Layer 2 of a small transformer language model trained on English Wikipedia (8 layers, counted from 0, width 96).
A neuron's activation on a vector x is GELU(weights . x + bias), where the dot is the dot product.

Input weights of the MLP neurons that the questions are about. A number n stands for n times 0.016.
n32 (bias -0.180): 24 -49 -5 -32 -2 -49 -43 10 17 28 26 34 -11 -18 41 -48 -42 -37 26 -11 22 24 9 3 -15 8 -31 -1 -28 5 -9 -37 23 -14 -9 33 19 9 8 -16 3 -56 13 -30 -10 -30 28 50 -49 -31 -6 -53 2 33 -4 14 30 -3 11 19 -2 13 7 0 23 27 -50 -70 -48 20 -63 -25 11 -54 -12 25 30 32 -25 13 1 -34 56 -49 23 -80 -13 25 -9 -11 40 10 49 -13 16 12
n45 (bias -0.172): -3 4 1 -7 14 -11 -12 -28 -31 -25 -8 -31 72 -26 64 59 57 -14 43 -22 -29 -2 -15 22 -19 1 -29 -57 11 -7 21 -18 36 19 -2 -15 -13 26 17 -3 31 -5 17 -41 -31 3 45 70 -5 -10 18 10 -1 33 21 -58 1 -68 -5 2 -53 -34 25 46 34 7 -7 26 -6 16 45 11 -4 -8 30 -16 -21 9 25 22 -34 -6 -11 15 -13 -1 13 13 25 27 -27 -19 -12 37 8 49
n46 (bias -0.356): 10 -1 -22 34 -8 -1 33 -16 -5 -15 -16 -1 88 8 21 -38 23 -3 4 20 37 4 9 -48 -16 -60 30 18 42 21 -2 -18 4 -32 -31 -35 -4 0 -3 44 27 -1 17 -50 7 14 -37 20 -51 -23 40 -3 -44 24 11 -1 38 -30 22 24 -17 -25 -9 -29 -10 19 -34 15 40 19 13 11 -1 6 -2 -35 -39 30 31 46 -28 16 21 22 1 25 -19 -38 27 27 41 34 -16 28 -22 2
n55 (bias -0.084): -71 10 12 -50 21 -5 -2 38 -4 -46 -45 -3 28 -21 0 41 25 -26 48 -9 -7 -12 -53 -36 -20 -43 42 15 -33 8 3 16 -21 13 11 -50 14 23 -22 35 17 -5 -30 -14 -44 26 -42 10 -26 36 10 1 -59 -48 37 -10 63 -11 30 -13 -3 1 38 15 -14 -67 -4 -9 43 45 27 -45 -1 45 -38 -1 -34 -23 20 -25 13 -23 -5 -32 -9 22 31 -22 -22 57 36 -6 -16 2 -9 -5
n57 (bias -0.336): 25 -13 -7 -39 4 36 3 -5 -47 -29 -29 -57 -21 47 -26 -42 -32 10 -5 -9 -34 -46 -12 -26 -8 -36 -20 22 32 -11 42 -50 15 -14 30 -27 17 16 50 58 -5 32 -6 5 7 32 6 -38 -47 9 5 -66 12 -8 30 -20 9 35 -57 -6 20 -1 1 -17 -27 -54 24 -22 75 25 52 -10 -19 15 -51 1 34 19 1 11 47 15 -5 15 17 -11 58 12 -32 -29 -5 -13 -43 -3 8 -37
n101 (bias -0.164): 1 37 -7 -2 -7 28 -31 56 26 10 -13 29 11 -55 28 16 7 -38 25 12 11 28 30 -28 10 14 3 5 7 53 -2 13 -4 10 -8 31 -26 -16 -20 14 -7 -8 -3 -27 -39 -48 44 -13 45 -2 -15 5 12 -54 -5 -26 2 -37 38 68 4 23 43 28 38 18 -42 63 28 -33 -2 -32 0 10 22 18 44 -24 -12 16 28 12 -20 -43 59 -38 0 31 29 -43 53 33 -15 21 -32 37
n117 (bias -0.250): 10 26 -32 30 -15 53 -18 62 4 26 43 19 5 -26 -27 -21 -13 19 5 17 -12 18 -12 -17 39 19 8 -11 17 6 14 -20 -13 -6 3 24 59 40 42 -32 -2 -29 -27 13 11 -55 -15 13 71 -60 -11 -21 -19 -18 23 34 8 -42 9 17 -48 3 -45 21 5 60 4 0 46 18 13 23 -13 10 5 48 -25 -22 -25 -18 4 68 13 -7 -14 76 -23 7 -31 -7 28 5 13 -11 -23 -62
n198 (bias -0.047): 40 -34 27 -14 59 -20 62 5 59 23 -7 -57 -15 13 6 9 -7 16 10 30 22 -28 -14 13 42 24 20 7 26 19 35 -9 22 -13 7 -66 33 33 -3 -10 18 0 17 11 -21 65 1 -5 -10 -25 -4 -14 -92 -26 -37 46 -3 31 17 -53 27 -19 -19 1 5 1 -34 -10 10 2 5 26 27 -23 20 38 8 10 -6 15 -7 10 10 -9 16 -4 26 10 6 4 7 4 -13 11 21 47
n218 (bias -0.176): -53 -22 -22 -41 -19 -27 -16 -11 -7 48 4 25 25 -17 37 -7 11 58 -37 -12 -56 16 37 5 -4 -8 -67 -50 -16 19 -42 35 -73 -16 11 30 41 4 11 27 -31 21 -27 11 -9 -22 6 13 10 -47 63 14 -32 8 39 45 -42 -55 -9 9 -41 -16 38 -50 3 47 41 -4 14 61 -10 11 -15 41 -3 -24 25 22 -47 25 29 19 55 28 13 -52 -5 50 26 -56 21 -6 27 -16 14 -19
n244 (bias -0.073): -67 21 -20 -8 -33 -24 0 -36 10 33 43 -12 -8 9 36 32 -7 -23 -9 36 -21 -13 1 -24 21 -57 17 4 -16 -11 12 -3 -20 -4 13 2 -12 18 -51 21 40 15 -5 -9 -16 -11 -25 -12 -7 10 22 32 -26 47 -17 -19 8 -8 29 -48 11 -14 -26 -7 8 3 1 -8 38 77 -5 20 -22 -84 26 3 24 38 28 -76 10 -11 9 -32 24 3 -10 -44 21 6 -59 6 -48 18 2 -7
n267 (bias -0.105): -34 -30 -29 -13 18 -34 -10 35 -61 30 -33 17 25 -37 63 11 2 -22 -51 32 -4 52 38 -3 32 25 0 24 8 7 11 25 23 -6 -12 21 -10 7 5 -49 39 2 45 -1 -9 -8 -2 -7 -39 -29 7 17 34 -15 32 -17 -32 8 10 -48 -37 -16 -6 19 -45 19 -25 22 -2 6 24 8 31 -43 6 26 20 -6 -28 53 -23 -15 44 -32 -7 19 8 -9 -20 -31 24 -11 1 -3 7 -35
n314 (bias -0.086): -24 -14 25 38 15 60 35 -15 -23 32 13 1 37 29 2 20 24 -48 51 40 44 4 15 24 3 -15 27 -39 15 -44 -6 17 33 -9 45 -8 54 -45 59 3 -40 -30 33 -4 -10 -38 -21 34 8 -40 46 24 38 -13 18 5 16 3 4 9 -6 -9 20 -15 -10 12 9 16 21 -26 -21 -10 -39 20 1 -7 0 -13 32 -27 -7 -4 -19 -24 52 -10 25 24 2 37 54 36 9 45 2 23
n330 (bias -0.395): 32 7 -81 -7 -9 51 -8 45 0 41 2 -20 17 -36 52 -7 -32 7 -7 -31 50 36 79 35 19 21 -21 45 23 -49 -35 -7 -7 22 -7 -35 6 -33 81 -37 21 39 -2 36 -14 -7 11 13 -46 -6 -22 22 34 13 -11 33 32 13 14 30 15 17 44 41 27 1 65 87 38 -1 -6 46 18 28 9 -14 15 -6 -30 -44 9 -17 1 -10 11 -24 -17 2 8 -21 -53 5 -15 38 13 12
n372 (bias -0.151): 37 48 -21 15 -10 -8 -14 -58 -4 9 -8 -13 11 -7 4 10 -9 -14 28 42 14 -38 -17 -30 -19 13 36 23 -7 18 -21 -63 46 14 27 51 11 -15 -16 -29 -43 -35 13 -27 -52 4 -8 3 -11 13 71 -34 -13 -8 3 16 2 -42 -4 -34 30 -25 7 0 -17 8 -15 9 32 13 8 -4 -49 21 4 26 -1 -37 26 41 -4 16 3 -33 0 9 1 31 -28 47 -9 18 -21 41 1 7

Each question shows a token from some text and the vector x that enters the MLP there. A number n stands for n times 0.031.

" remain": -25 -20 9 31 -5 44 -25 -32 -4 -16 -6 -9 -17 -21 -14 -1 11 -11 37 62 -8 -18 7 43 13 9 8 -18 16 -3 -13 -24 9 -15 -4 -17 -35 -2 -40 -9 26 -23 -38 39 24 -10 19 -19 -13 19 -8 4 10 -40 1 -10 4 -24 19 -4 19 -13 -3 -5 4 11 -15 -27 21 -44 -15 19 -5 14 33 -22 14 -17 8 -33 8 -38 5 -5 2 12 -14 -7 -9 18 2 8 11 -11 -11 35
The three highest activations, in order: n314, n101, n244

" ": -16 -42 17 11 -18 4 -50 -19 1 -19 30 0 13 -14 -39 -20 0 -7 -11 36 14 -32 5 23 11 -4 -9 0 12 -10 -13 -41 11 0 -5 -3 -24 12 -20 -16 9 -13 -20 2 45 -2 18 -9 -14 24 7 -20 0 -2 7 6 -17 32 -5 16 -7 -18 40 22 15 20 -44 -29 -20 -33 -44 20 0 7 -7 -26 -10 -12 15 -5 -19 -32 15 20 0 26 -9 -15 7 14 15 0 33 -2 -4 33
Which neuron fires most, and how strongly? n32, at about 5.1

" Germany": -15 -42 43 -2 2 14 -66 -35 -8 -25 13 -12 18 -8 -26 -7 -9 -15 3 13 18 -28 12 27 -9 17 21 -3 47 -3 -1 -22 21 4 24 -4 -44 -14 -13 -10 6 -12 -20 27 19 -17 25 -8 -8 22 3 -12 12 -6 -14 -3 -40 -21 35 19 -22 17 3 -41 -23 23 9 -50 -6 -38 9 -4 -14 11 12 -6 22 0 23 -10 3 -18 -34 34 -2 22 -27 -17 12 20 5 9 11 -10 -2 2
Which neuron fires most, and how strongly? n314, at about 1.8

"ard": -4 -49 29 -20 10 24 6 1 -4 9 -3 -3 6 2 -23 -5 16 -8 -9 41 -16 11 -23 0 -16 20 -2 -20 29 2 -22 -2 7 14 47 11 5 -3 -11 -17 27 -4 -28 26 51 -15 13 -10 -16 38 -12 26 2 -24 -8 -40 -67 19 32 11 24 -27 -5 -51 8 11 4 -10 -1 -42 1 -21 13 6 -10 -13 -16 -20 2 -18 -14 -29 27 -4 35 12 -53 -2 -11 -7 -13 -24 35 -36 -4 20
Which neuron lights up most? n314

" its": -18 -3 24 11 -14 10 -54 13 4 -26 15 6 27 -13 -7 15 9 -14 24 27 -7 -10 3 25 8 30 36 -24 28 -27 -35 -23 -16 14 13 -24 -31 -2 -4 -10 18 -4 -13 26 15 -12 -7 -41 -17 35 7 -9 -19 -25 -7 -10 -10 1 18 33 20 -10 -1 2 -11 11 0 -7 -2 -6 -30 -23 -6 -2 0 -26 -13 -18 0 5 29 -55 -2 21 -6 4 -38 7 -17 14 11 -22 13 -14 15 9
Which neuron lights up most? n55

" (": -17 -19 8 50 -6 2 -48 -12 -13 -6 17 3 22 0 -31 8 1 -9 0 41 5 -21 10 18 14 -1 -2 -4 -4 1 -27 -19 5 15 -3 -11 -44 -3 -19 -20 0 -2 -31 17 4 -16 -14 -8 -4 52 -19 -16 15 -6 27 0 -16 20 -13 -16 -55 -22 27 6 -4 42 -13 -11 -19 -2 -21 26 -2 7 -17 1 42 2 11 -3 4 -22 5 30 -8 17 -43 -8 -2 20 2 -48 13 -8 -3 13
Which neuron lights up most? n267

" r": 19 -4 21 -1 -19 7 -7 0 -24 -25 17 16 9 -12 -14 18 11 -7 4 38 -2 -29 -22 37 3 24 -9 -16 19 21 -40 -25 14 13 19 -1 -35 5 -42 -26 8 -17 -35 29 6 5 31 -33 -29 28 -13 1 -5 -18 16 -23 -36 -1 -10 31 3 10 29 20 -7 -13 -1 -33 3 -25 -55 5 -28 30 17 3 -17 -39 6 1 9 17 3 29 5 4 -27 -8 -16 5 -5 -10 25 -16 -2 22
The two highest activations, in order: n372, n101

"s": -29 -46 0 18 -34 4 -5 -15 -4 0 -19 -3 25 -12 0 -8 -3 -19 11 42 17 -45 17 14 -16 27 13 -20 22 3 -39 -25 14 -20 26 -19 -8 -3 -28 -10 9 -3 -24 1 52 -2 38 -15 -11 41 -6 16 11 -2 1 17 -30 -28 -19 9 -2 -13 8 3 -17 11 -5 2 -24 -7 -10 14 14 29 24 -55 4 -10 8 -13 10 -30 -4 33 36 27 -76 -21 -21 6 -10 -9 12 -19 4 9
Which neuron lights up most? n46

" to": -2 -27 9 10 -7 21 -2 -37 -20 -15 18 17 -11 -4 -17 1 32 -2 6 43 -18 10 13 -11 1 35 23 5 -9 -5 -37 -1 1 -3 22 1 -59 -10 -30 7 32 -2 -38 -6 9 -16 21 -38 -11 41 -12 -23 -9 -33 14 3 -6 -7 6 8 5 -1 7 3 -25 -3 8 -9 -9 -2 -29 20 -9 0 19 -37 4 -11 9 -12 -5 -52 19 33 2 42 -18 -10 -14 38 2 -33 7 -11 12 -8
Which neuron lights up most? n55

"u": -15 -67 67 1 23 -23 -15 9 3 -24 28 11 6 23 23 -18 -11 12 -10 -3 -6 -12 -26 -5 -16 27 -41 25 29 8 -8 -44 15 8 30 10 -23 -15 -11 -11 32 -23 -30 22 39 -32 -4 -14 -18 42 0 -9 5 -41 17 -12 -11 14 30 -2 18 24 8 5 -8 -11 -28 -31 -8 2 6 -30 -18 24 11 23 0 -15 -11 -6 -22 -22 -3 43 -1 20 -8 -6 -7 38 -2 1 10 -46 -23 7
Which neuron lights up most? n32

" win": -11 -41 28 25 3 23 -46 -54 -4 -15 29 -26 -6 -13 -3 -9 12 -18 -4 15 0 -3 -1 3 2 2 2 13 18 -5 -21 -17 8 -3 -8 -8 -18 4 -21 -9 14 3 -30 24 47 -2 35 1 -31 57 -7 3 -3 -35 -16 -15 -3 -20 4 -13 -9 7 -14 -30 -30 42 16 -14 28 -45 -24 26 -3 2 1 -28 12 -22 7 -23 -11 -24 15 20 33 31 -19 -10 8 1 0 26 8 -13 -1 44
The two highest activations, in order: n244, n314

"',": 3 -47 -2 -1 0 7 -15 -5 -9 -27 34 -28 43 -3 -9 -10 8 3 24 41 11 -22 18 22 1 24 13 -4 5 -12 -1 -18 7 7 3 -8 -33 0 -12 -13 2 -6 -35 10 30 -40 29 -5 -4 62 0 -19 21 -28 -18 8 -21 -13 30 -39 -20 -6 12 -5 -11 -4 -16 -31 -18 -22 -23 2 -32 29 8 -21 15 0 35 -4 -13 2 -3 22 17 31 -56 12 16 -15 -17 -37 11 6 -1 6
Which neuron lights up most? n45

"cl": -7 6 19 -2 18 23 -13 -9 -14 -25 15 6 21 -31 -45 -7 9 5 -1 20 4 -11 3 40 -22 35 -25 -13 46 2 -47 -22 -21 43 32 -31 -44 15 -11 -25 -3 7 -27 24 31 5 3 -27 -29 19 -22 27 7 5 25 -28 -42 10 -15 34 13 -2 16 -6 -14 2 -3 17 -29 14 -10 5 -12 0 13 -15 -27 -13 27 -6 -7 -21 1 -39 2 9 -55 -3 -5 10 -6 -14 11 -24 -23 38
The two highest activations, in order: n330, n45

" he": -22 7 41 -5 -7 2 -17 -3 -19 -29 28 9 14 -15 8 -1 -13 10 11 17 9 -29 33 37 -27 11 -8 -4 5 11 -31 -40 -6 3 4 -19 -34 5 6 -19 8 5 -34 24 1 -6 3 -36 -54 19 -9 -3 -1 -40 20 5 -5 4 18 3 -10 -6 -18 -22 -27 9 -5 -30 9 -25 -33 6 -25 25 12 -2 17 -12 17 -12 -24 -32 7 -14 22 44 -23 11 21 35 18 2 16 -4 8 15
Which neuron fires most, and how strongly? n55, at about 2